Layer 10 of a small transformer language model trained on English Wikipedia (14 layers, counted from 0, width 96).
A neuron's activation on a vector x is GELU(weights . x + bias), where the dot is the dot product.

Input weights of the MLP neurons that the questions are about. A number n stands for (n - 500) times 0.0013.
n6 (bias -0.039): 546 541 460 551 516 777 473 681 496 690 439 317 444 496 512 671 718 611 547 535 674 456 622 402 412 541 439 496 459 492 425 297 340 595 681 456 598 560 561 384 639 636 718 661 390 206 378 464 654 562 397 576 548 397 449 561 446 593 485 663 614 444 449 568 259 542 430 399 303 453 436 401 302 582 465 553 516 481 136 583 572 9 419 338 600 604 383 657 470 459 524 346 663 605 661 658
n10 (bias -0.018): 516 645 435 524 428 457 699 290 574 573 318 504 402 243 468 451 419 529 269 575 741 367 409 520 542 796 797 446 381 500 448 398 324 516 419 734 402 545 470 481 548 367 396 514 437 426 247 620 767 289 550 405 569 436 540 404 349 422 405 472 413 680 496 538 480 736 571 625 366 548 439 688 467 515 302 713 500 632 735 687 401 451 364 731 423 605 527 283 550 607 536 452 711 376 560 387
n56 (bias -0.025): 439 477 311 433 507 655 546 581 622 583 374 612 347 496 530 427 500 193 314 485 619 402 309 515 564 447 542 547 497 390 522 527 635 742 622 545 718 203 443 539 273 500 378 477 521 622 539 526 711 478 404 507 508 334 762 290 478 175 528 422 463 686 624 525 369 588 405 353 706 640 436 481 640 734 648 472 459 442 511 600 390 462 439 556 557 309 546 559 589 363 433 478 453 446 567 659
n68 (bias -0.042): 404 570 391 472 528 393 580 531 500 379 469 412 318 716 318 700 546 676 597 383 415 480 653 266 454 632 516 565 382 523 457 439 593 512 446 340 462 328 564 687 445 733 733 386 511 329 758 516 500 570 485 326 360 654 303 283 415 581 263 452 535 452 336 277 535 745 359 596 542 287 568 377 415 317 523 402 401 473 539 607 367 592 454 673 745 673 643 559 394 618 691 563 320 561 579 569
n93 (bias -0.035): 452 440 659 426 635 436 520 724 464 437 488 665 434 376 778 538 749 644 428 386 568 450 415 480 559 633 337 318 400 441 295 395 198 393 404 546 457 446 751 430 471 356 504 578 652 749 449 623 529 572 741 677 421 533 655 465 707 560 582 278 540 459 512 653 194 371 423 537 359 769 537 455 479 867 232 347 508 572 373 570 433 450 500 574 484 436 531 260 441 352 554 325 631 463 605 464
n136 (bias -0.037): 472 485 201 250 481 518 814 251 330 558 427 667 504 528 448 540 573 623 184 608 417 385 823 481 641 275 761 605 593 713 495 568 626 638 320 452 212 594 495 352 547 775 623 367 667 315 300 789 457 199 541 418 351 538 519 673 302 325 559 453 594 771 421 324 440 604 388 111 609 580 524 538 679 509 791 423 462 615 623 467 527 389 454 626 569 265 585 538 737 417 543 396 461 655 693 329
n147 (bias -0.024): 508 355 642 422 343 547 429 426 475 77 576 390 307 543 526 430 416 586 659 599 607 562 409 311 248 471 478 395 569 425 513 451 427 513 606 478 653 117 604 669 553 371 458 535 544 536 730 312 269 594 450 646 637 591 548 735 644 406 608 622 659 680 435 646 367 629 509 119 320 387 713 819 594 418 479 671 434 322 330 400 709 487 343 122 601 440 434 522 584 585 504 578 580 385 467 394
n175 (bias -0.033): 537 480 427 319 533 328 767 614 365 583 505 442 477 491 648 621 537 520 430 936 561 621 495 609 454 814 661 389 522 793 500 471 119 510 593 631 518 613 697 563 466 614 791 686 602 569 693 476 615 500 399 692 384 257 428 321 658 230 600 294 216 558 670 404 326 285 571 320 573 657 379 222 495 405 197 276 260 115 634 667 440 515 486 400 426 393 377 552 459 515 731 352 421 387 419 570
n241 (bias -0.039): 612 456 566 317 572 333 500 447 470 422 574 635 669 519 427 410 762 290 376 375 537 504 523 387 636 274 230 681 400 537 546 402 650 346 440 779 522 464 566 569 577 340 441 618 500 390 386 492 645 361 537 566 741 492 496 529 660 429 372 596 353 777 368 635 455 474 591 512 342 542 403 803 508 626 384 687 546 545 554 527 698 259 470 311 530 418 373 382 644 488 365 645 612 500 359 597
n264 (bias -0.040): 424 505 416 628 272 669 755 482 411 411 442 256 298 285 637 650 368 894 599 446 652 454 414 572 535 548 575 619 406 618 505 730 518 367 665 551 795 422 762 426 651 552 482 446 792 585 452 500 669 652 707 504 565 340 523 254 264 504 408 706 30 656 324 426 442 382 437 370 377 596 598 372 416 621 527 579 509 380 249 422 614 189 402 356 580 611 491 754 680 538 233 495 525 429 452 469
n280 (bias -0.060): 430 672 454 504 415 561 642 687 439 385 583 631 593 342 473 555 470 500 434 371 548 536 553 341 539 487 839 565 596 419 617 366 601 536 491 464 406 284 230 611 464 274 409 500 326 689 591 796 280 610 258 436 837 719 598 427 688 399 483 500 380 559 509 616 288 770 487 418 363 406 655 496 532 390 566 367 307 517 370 684 422 555 45 500 426 417 717 616 591 731 685 281 566 815 661 299
n294 (bias -0.039): 173 298 246 595 674 512 560 463 593 653 399 788 402 382 392 672 704 677 786 915 321 407 780 537 680 646 326 520 403 464 662 751 341 379 524 340 441 598 413 370 517 433 404 436 404 397 568 583 471 480 612 484 517 285 587 548 549 488 286 413 422 462 434 464 267 559 574 626 639 434 829 471 547 661 395 433 483 371 595 591 436 319 557 540 556 298 591 508 400 628 542 512 580 455 590 427
n311 (bias -0.043): 278 554 281 624 581 487 583 628 579 597 412 764 532 576 543 476 571 723 546 645 626 435 581 695 554 615 636 392 472 484 186 549 623 323 588 361 565 337 636 496 392 652 508 477 277 442 393 444 371 576 438 537 762 594 547 463 483 299 516 457 513 340 525 828 783 660 266 378 418 611 365 509 307 740 370 936 556 500 371 560 521 758 458 377 316 563 292 572 330 469 348 650 492 422 264 466
n325 (bias -0.040): 351 472 307 315 212 412 622 590 430 172 360 682 517 425 563 394 687 434 416 701 478 532 625 594 756 650 514 679 643 604 649 282 154 573 605 299 603 282 444 680 722 483 600 422 492 314 222 486 613 752 452 582 184 369 595 413 698 663 233 387 420 618 366 672 575 698 411 372 444 698 638 572 569 564 460 530 613 715 423 667 305 358 509 633 561 751 676 634 474 612 582 379 389 422 573 522
n336 (bias -0.053): 642 673 551 409 475 605 700 256 314 670 363 605 732 504 496 610 532 513 660 389 585 420 591 701 592 437 657 419 531 572 496 573 422 722 500 424 536 665 771 528 379 413 436 515 577 573 352 763 696 569 436 492 411 467 450 420 443 476 361 249 418 580 319 428 394 528 331 399 245 467 733 333 585 524 232 607 266 221 292 604 332 547 557 302 803 374 579 653 512 539 655 691 557 310 555 557
n359 (bias -0.039): 440 308 572 531 592 697 754 399 628 397 632 500 376 577 293 421 453 509 379 574 337 567 369 252 398 609 473 781 257 420 157 410 660 266 436 620 634 500 807 454 500 659 487 659 451 545 441 535 390 629 458 390 500 623 544 458 299 479 542 606 552 655 565 685 617 542 339 308 243 373 697 478 370 521 745 252 544 607 302 496 361 446 414 454 457 556 559 644 508 269 562 596 323 898 638 251
n369 (bias -0.041): 484 693 364 379 589 433 410 315 429 359 508 317 340 512 423 770 722 790 293 536 591 443 644 620 259 569 438 367 424 446 395 641 599 532 421 557 454 554 651 370 532 654 457 654 624 629 667 468 609 603 305 651 557 213 452 379 488 437 311 654 488 419 592 658 409 604 428 508 314 516 570 622 504 500 547 527 727 516 480 633 403 558 555 184 457 670 381 652 189 354 512 552 393 518 328 247
n377 (bias -0.025): 245 694 500 299 575 241 685 379 186 347 759 722 438 605 519 359 410 549 238 398 711 267 417 481 816 536 567 609 395 639 542 851 118 589 523 429 794 473 536 464 345 491 613 483 700 539 599 486 472 486 437 383 452 481 715 441 710 495 589 284 810 495 237 428 615 549 514 619 608 561 543 110 572 310 468 599 270 646 444 523 275 481 500 313 586 596 509 370 387 230 528 421 372 513 637 564
n408 (bias -0.041): 403 377 582 75 906 243 618 105 459 476 596 300 571 426 628 496 464 672 398 697 505 726 449 575 222 419 461 637 359 636 609 752 495 486 689 505 576 545 658 455 770 685 317 449 496 271 505 453 509 296 514 446 582 519 401 573 638 311 446 780 551 291 495 464 231 590 542 466 554 476 534 163 785 603 486 541 794 197 297 486 654 500 574 658 477 781 522 444 609 534 448 528 280 448 630 666
n417 (bias -0.020): 409 664 291 692 564 425 496 627 587 474 537 758 227 362 491 580 237 633 622 428 642 699 563 230 590 472 701 356 492 679 534 469 420 577 815 353 496 282 688 609 551 569 331 600 579 728 639 445 534 655 389 516 353 423 577 484 608 542 541 543 812 290 248 219 622 553 496 548 353 606 266 483 504 395 367 549 303 446 308 402 308 491 450 683 301 608 496 521 426 421 410 249 667 543 447 567
n453 (bias -0.025): 786 598 500 727 265 367 210 578 466 452 302 516 212 419 351 379 545 508 331 562 523 428 504 330 308 567 608 542 449 552 390 415 550 622 550 591 578 378 500 604 630 541 402 450 406 468 617 563 304 469 421 402 468 461 473 613 531 366 642 425 554 437 388 519 600 665 341 532 481 793 723 500 376 467 703 549 425 393 680 692 301 524 676 287 447 626 545 702 500 609 705 399 582 260 634 378
n461 (bias -0.037): 692 718 582 277 540 278 453 602 439 623 448 613 576 513 522 622 798 444 553 482 448 282 531 155 646 355 687 677 554 337 500 298 588 401 696 622 691 792 491 559 496 619 625 330 558 578 397 455 585 509 750 594 87 589 562 664 526 400 445 572 385 113 526 568 513 538 518 77 444 317 614 469 267 546 421 329 397 539 692 723 384 568 535 449 574 504 313 606 547 436 464 402 582 492 449 810
n490 (bias -0.038): 415 545 660 543 513 631 609 682 860 584 357 631 295 691 404 610 609 342 705 328 708 416 621 573 282 632 442 479 411 138 648 138 543 539 559 513 777 327 533 265 295 587 433 406 270 616 567 348 565 334 676 533 601 426 305 416 547 262 384 544 620 448 436 728 513 533 401 438 529 409 593 714 571 422 598 596 561 572 652 556 241 473 513 479 508 364 550 603 559 621 798 548 583 353 644 398
n504 (bias -0.057): 352 403 454 567 821 509 457 500 513 628 461 383 428 465 500 714 496 500 500 797 517 509 372 354 556 913 386 522 462 483 330 674 395 419 696 690 334 614 556 517 684 287 634 484 479 657 431 509 571 623 755 740 291 290 464 177 530 195 398 478 805 500 500 368 496 504 522 427 372 411 591 594 468 690 727 547 590 452 339 531 431 237 631 555 808 709 313 584 272 330 432 509 288 618 487 640

Each question shows a token from some text and the vector x that enters the MLP there. A number n stands for (n - 500) times 0.011.

"al ": 626 438 456 582 361 538 451 480 608 474 558 532 449 644 446 265 434 522 566 449 524 517 491 612 492 184 430 410 557 582 460 606 602 536 422 433 417 568 428 505 480 292 328 638 787 556 555 631 559 504 516 473 501 344 325 398 594 553 475 425 631 566 493 651 472 567 579 616 673 535 408 419 543 484 504 466 661 530 429 364 645 379 555 445 435 574 570 462 488 406 472 519 448 493 558 351
The most active neuron and its activation: n241, at about 1.1

"ed": 433 564 479 474 518 655 353 571 634 479 590 550 850 450 613 373 293 523 463 405 537 468 412 423 620 511 485 309 574 319 523 435 567 462 343 482 535 546 384 529 559 354 643 528 704 421 495 451 404 518 532 353 522 514 315 618 495 564 406 478 621 500 425 482 648 344 677 338 517 509 473 627 525 469 665 354 384 482 482 489 686 534 446 544 285 595 641 526 426 538 469 582 451 550 509 432
Which of these neurons fires most? n280

"es ": 519 490 324 658 416 549 546 410 396 524 715 288 445 549 478 505 473 726 641 420 526 439 552 524 618 357 452 369 673 512 359 474 495 498 483 475 354 394 433 499 538 280 530 591 724 499 608 500 456 362 471 544 406 553 521 529 531 578 376 546 687 546 570 613 487 508 424 509 473 584 470 446 358 539 615 422 738 648 437 363 596 512 505 360 450 675 421 426 561 484 360 557 407 506 459 518
Which of these neurons fires most? n369

"fe": 531 408 417 503 308 774 568 348 457 445 566 363 525 546 599 350 474 622 550 434 481 535 611 471 596 610 549 477 596 441 441 427 384 582 438 426 445 593 361 446 459 184 594 590 633 443 655 563 547 243 606 497 703 303 406 505 491 470 529 584 718 497 510 553 547 352 628 580 505 499 374 396 428 516 465 446 588 538 381 445 556 387 564 444 508 559 514 450 514 646 557 533 457 428 616 553
The most active neuron and its activation: n6, at about 2.7

"g": 667 470 526 571 536 494 376 390 545 417 473 453 556 765 554 563 283 559 516 417 526 473 431 652 468 354 577 497 510 437 506 536 573 319 441 452 439 692 367 471 527 482 438 702 575 379 586 562 422 318 526 366 590 350 421 549 408 559 500 587 528 572 752 591 414 436 553 722 494 539 481 453 441 555 485 168 520 445 413 454 541 474 544 703 344 507 656 537 474 505 396 483 602 521 371 563
The most active neuron and its activation: n408, at about 1.9

"Par": 592 519 473 611 461 637 301 417 496 475 442 601 738 513 509 351 462 613 553 569 464 487 523 545 570 438 619 479 549 329 365 507 581 405 387 389 565 429 256 510 533 308 534 520 782 436 485 608 505 331 344 475 454 620 541 607 569 580 521 395 509 572 517 437 642 390 535 444 534 407 685 346 337 363 490 510 464 389 554 382 646 465 726 673 426 500 515 513 479 660 551 582 553 463 403 419
The most active neuron and its activation: n336, at about 0.84

"duc": 564 380 503 558 376 824 501 499 508 568 514 615 695 599 471 316 474 522 529 615 406 563 572 575 596 524 539 442 611 216 411 365 579 446 385 496 579 462 349 396 409 231 597 468 630 514 522 521 507 372 605 384 417 502 506 611 640 463 457 583 471 606 634 535 572 335 636 576 462 615 365 457 343 397 539 347 590 521 571 385 470 381 487 577 431 591 638 472 388 680 533 420 461 433 513 465
The most active neuron and its activation: n490, at about 1.4

"-": 627 378 361 638 411 532 467 399 638 475 656 274 549 610 514 447 209 439 538 521 533 531 592 432 640 463 386 325 746 411 563 446 570 539 475 543 546 636 315 490 505 416 475 477 617 487 614 486 579 416 360 337 573 513 684 486 684 449 458 403 546 470 502 530 559 528 601 429 534 695 442 568 497 566 504 552 466 581 463 277 589 423 504 527 365 623 493 435 629 604 350 471 516 416 415 316
The most active neuron and its activation: n147, at about 1.8

"was ": 567 487 381 577 422 517 326 525 571 582 559 364 530 543 467 521 382 663 605 541 456 528 643 485 598 405 474 348 424 291 448 390 641 540 287 550 509 443 482 444 468 225 473 596 743 573 648 500 467 455 611 452 536 643 531 423 502 500 461 592 499 450 590 490 529 436 468 356 596 604 491 472 494 586 480 225 480 659 532 312 610 518 699 486 389 584 415 616 536 567 338 628 417 401 476 574
The most active neuron and its activation: n264, at about 1.2

"L": 590 449 476 560 372 521 347 419 514 428 475 443 589 701 626 259 474 675 575 470 603 626 521 461 621 481 444 339 534 333 409 549 583 383 519 361 525 684 407 387 516 224 584 508 720 498 718 559 368 647 391 254 505 445 504 689 412 453 356 491 598 518 480 543 547 466 558 437 483 479 519 514 506 401 455 496 595 405 533 307 566 487 634 511 517 626 575 585 405 594 511 513 552 426 460 541
Which of these neurons fires most? n147

"S": 616 602 498 579 327 515 397 409 558 499 479 490 539 666 394 256 232 546 551 503 395 559 341 512 553 402 561 430 539 509 603 517 621 279 364 369 619 696 436 434 473 501 670 400 796 597 542 622 394 450 475 362 554 442 553 580 418 626 407 584 444 562 465 465 591 320 580 564 482 356 524 563 456 452 420 469 659 447 533 321 598 476 514 575 465 665 516 563 454 607 480 526 586 432 446 486
Which of these neurons fires most? n264

"th ": 606 386 429 624 368 526 487 478 579 609 539 466 442 572 527 319 316 528 570 410 491 475 541 511 515 177 258 510 720 380 518 575 578 555 413 484 338 540 434 449 464 298 444 736 812 434 570 560 489 430 485 465 475 349 452 446 573 509 551 526 563 510 512 583 514 531 555 548 630 530 433 412 605 566 474 443 641 618 429 402 555 535 561 472 518 553 567 510 515 499 497 579 322 445 567 460
Which of these neurons fires most? n56

"'": 649 422 450 480 558 387 433 414 541 582 428 435 474 669 583 348 340 571 536 509 466 540 443 429 576 501 514 379 689 533 480 536 440 285 334 411 496 559 323 583 468 404 678 582 672 503 579 415 473 401 545 568 442 433 542 575 596 590 562 448 504 483 640 590 456 365 487 379 640 523 555 576 400 451 496 252 555 499 541 247 686 529 620 732 586 616 575 291 591 594 548 398 395 422 347 559
Which two neurons fire most, strongest first? n175, n93

"Re": 536 335 389 523 331 529 573 557 626 479 592 520 696 545 578 424 509 589 722 408 560 605 522 457 565 513 490 405 565 355 574 400 621 428 415 460 553 592 347 305 450 181 586 491 603 434 634 564 438 447 537 511 513 464 488 455 595 458 477 539 636 409 464 437 467 402 640 488 564 491 651 419 533 431 596 375 585 582 336 215 553 419 592 555 413 595 504 590 380 572 537 620 544 246 512 537
The most active neuron and its activation: n490, at about 2

"first ": 548 491 406 641 317 547 448 530 556 487 617 633 539 472 484 429 375 637 626 576 478 404 406 396 644 270 428 299 670 325 493 454 628 564 494 537 425 724 404 441 437 315 437 538 699 323 569 482 446 510 448 428 596 380 624 547 516 501 550 524 626 498 469 471 647 478 550 412 637 526 502 544 536 467 438 466 465 552 438 413 645 457 693 689 363 591 421 613 500 555 529 540 370 401 421 394
The most active neuron and its activation: n417, at about 1.5

"x": 651 402 490 552 474 615 571 389 536 598 481 319 617 542 344 444 260 462 673 563 542 511 549 511 543 528 549 418 573 367 606 634 481 468 453 501 321 615 409 338 503 452 556 456 589 441 601 513 496 370 358 336 587 319 530 800 607 346 558 580 494 590 456 619 604 426 686 640 576 414 551 419 487 453 510 353 573 622 431 345 553 421 392 664 449 640 499 478 386 509 422 527 444 413 439 500
Which two neurons fire most, strongest first? n408, n294

"o": 616 452 421 384 393 577 468 366 730 627 516 389 512 647 548 246 342 572 567 366 570 537 497 519 553 492 490 534 555 402 571 342 455 467 361 686 633 519 331 395 374 253 618 638 450 530 547 553 467 283 669 520 584 578 456 515 403 613 470 507 547 563 573 570 423 494 414 525 623 513 543 442 364 531 629 286 721 665 439 374 587 477 469 448 428 445 565 488 543 455 422 603 511 419 534 548
Which two neurons fire most, strongest first? n490, n359

"ks ": 614 591 465 630 395 547 464 540 308 538 608 393 459 634 458 327 443 691 537 322 476 443 401 658 472 354 475 400 564 463 413 537 531 566 364 516 478 412 381 401 477 309 384 569 841 475 669 574 571 455 393 459 547 413 482 435 583 527 431 538 661 537 645 646 561 556 503 649 601 534 415 470 460 468 611 413 581 696 441 358 440 450 494 460 448 592 606 511 497 428 569 529 462 365 357 453
The most active neuron and its activation: n369, at about 3.6

"e ": 552 480 427 600 416 530 369 524 520 446 670 477 510 607 509 328 351 569 712 435 417 501 620 505 584 223 508 460 544 386 447 547 567 357 455 470 629 597 339 421 361 359 549 508 533 497 590 654 591 461 474 427 492 370 554 493 674 544 485 390 634 485 496 540 442 419 554 517 638 556 363 484 429 466 467 217 535 689 622 399 441 452 592 567 561 532 718 621 438 573 553 543 314 464 421 610
Which of these neurons fires most? n377

"in ": 485 450 466 519 345 473 368 559 511 622 526 496 445 687 552 440 568 497 598 553 527 562 481 539 593 77 478 441 575 515 417 395 607 502 350 439 498 495 401 416 542 365 568 569 758 610 545 644 405 489 536 537 398 449 450 573 505 502 466 583 744 538 434 503 327 462 569 386 550 540 480 478 462 532 515 388 497 586 479 304 586 582 620 536 483 580 609 592 546 440 470 524 320 438 396 553
Which of these neurons fires most? n136

"enti": 550 476 473 560 473 657 549 544 529 513 547 264 561 584 612 417 430 670 499 447 434 357 547 486 613 571 623 516 631 665 570 494 505 562 370 436 457 519 251 524 453 310 432 583 504 376 546 397 537 215 450 449 446 403 229 480 502 561 453 561 609 509 540 483 512 397 504 617 620 618 427 448 455 459 432 351 487 400 416 358 741 522 707 616 607 462 649 536 486 589 519 514 415 466 364 707
Which of these neurons fires most? n68

"tion ": 582 537 548 628 451 659 542 587 425 411 773 499 586 428 453 215 431 622 519 358 423 444 497 538 534 271 342 371 684 389 487 460 528 495 523 502 423 543 434 423 446 303 445 584 738 483 627 502 602 496 481 468 579 431 616 427 586 543 468 486 584 424 485 505 470 394 541 642 712 690 363 406 489 440 591 328 534 596 569 449 515 509 656 563 473 438 567 434 503 467 498 521 321 460 474 489
Which three neurons fire most, strongest first? n377, n93, n56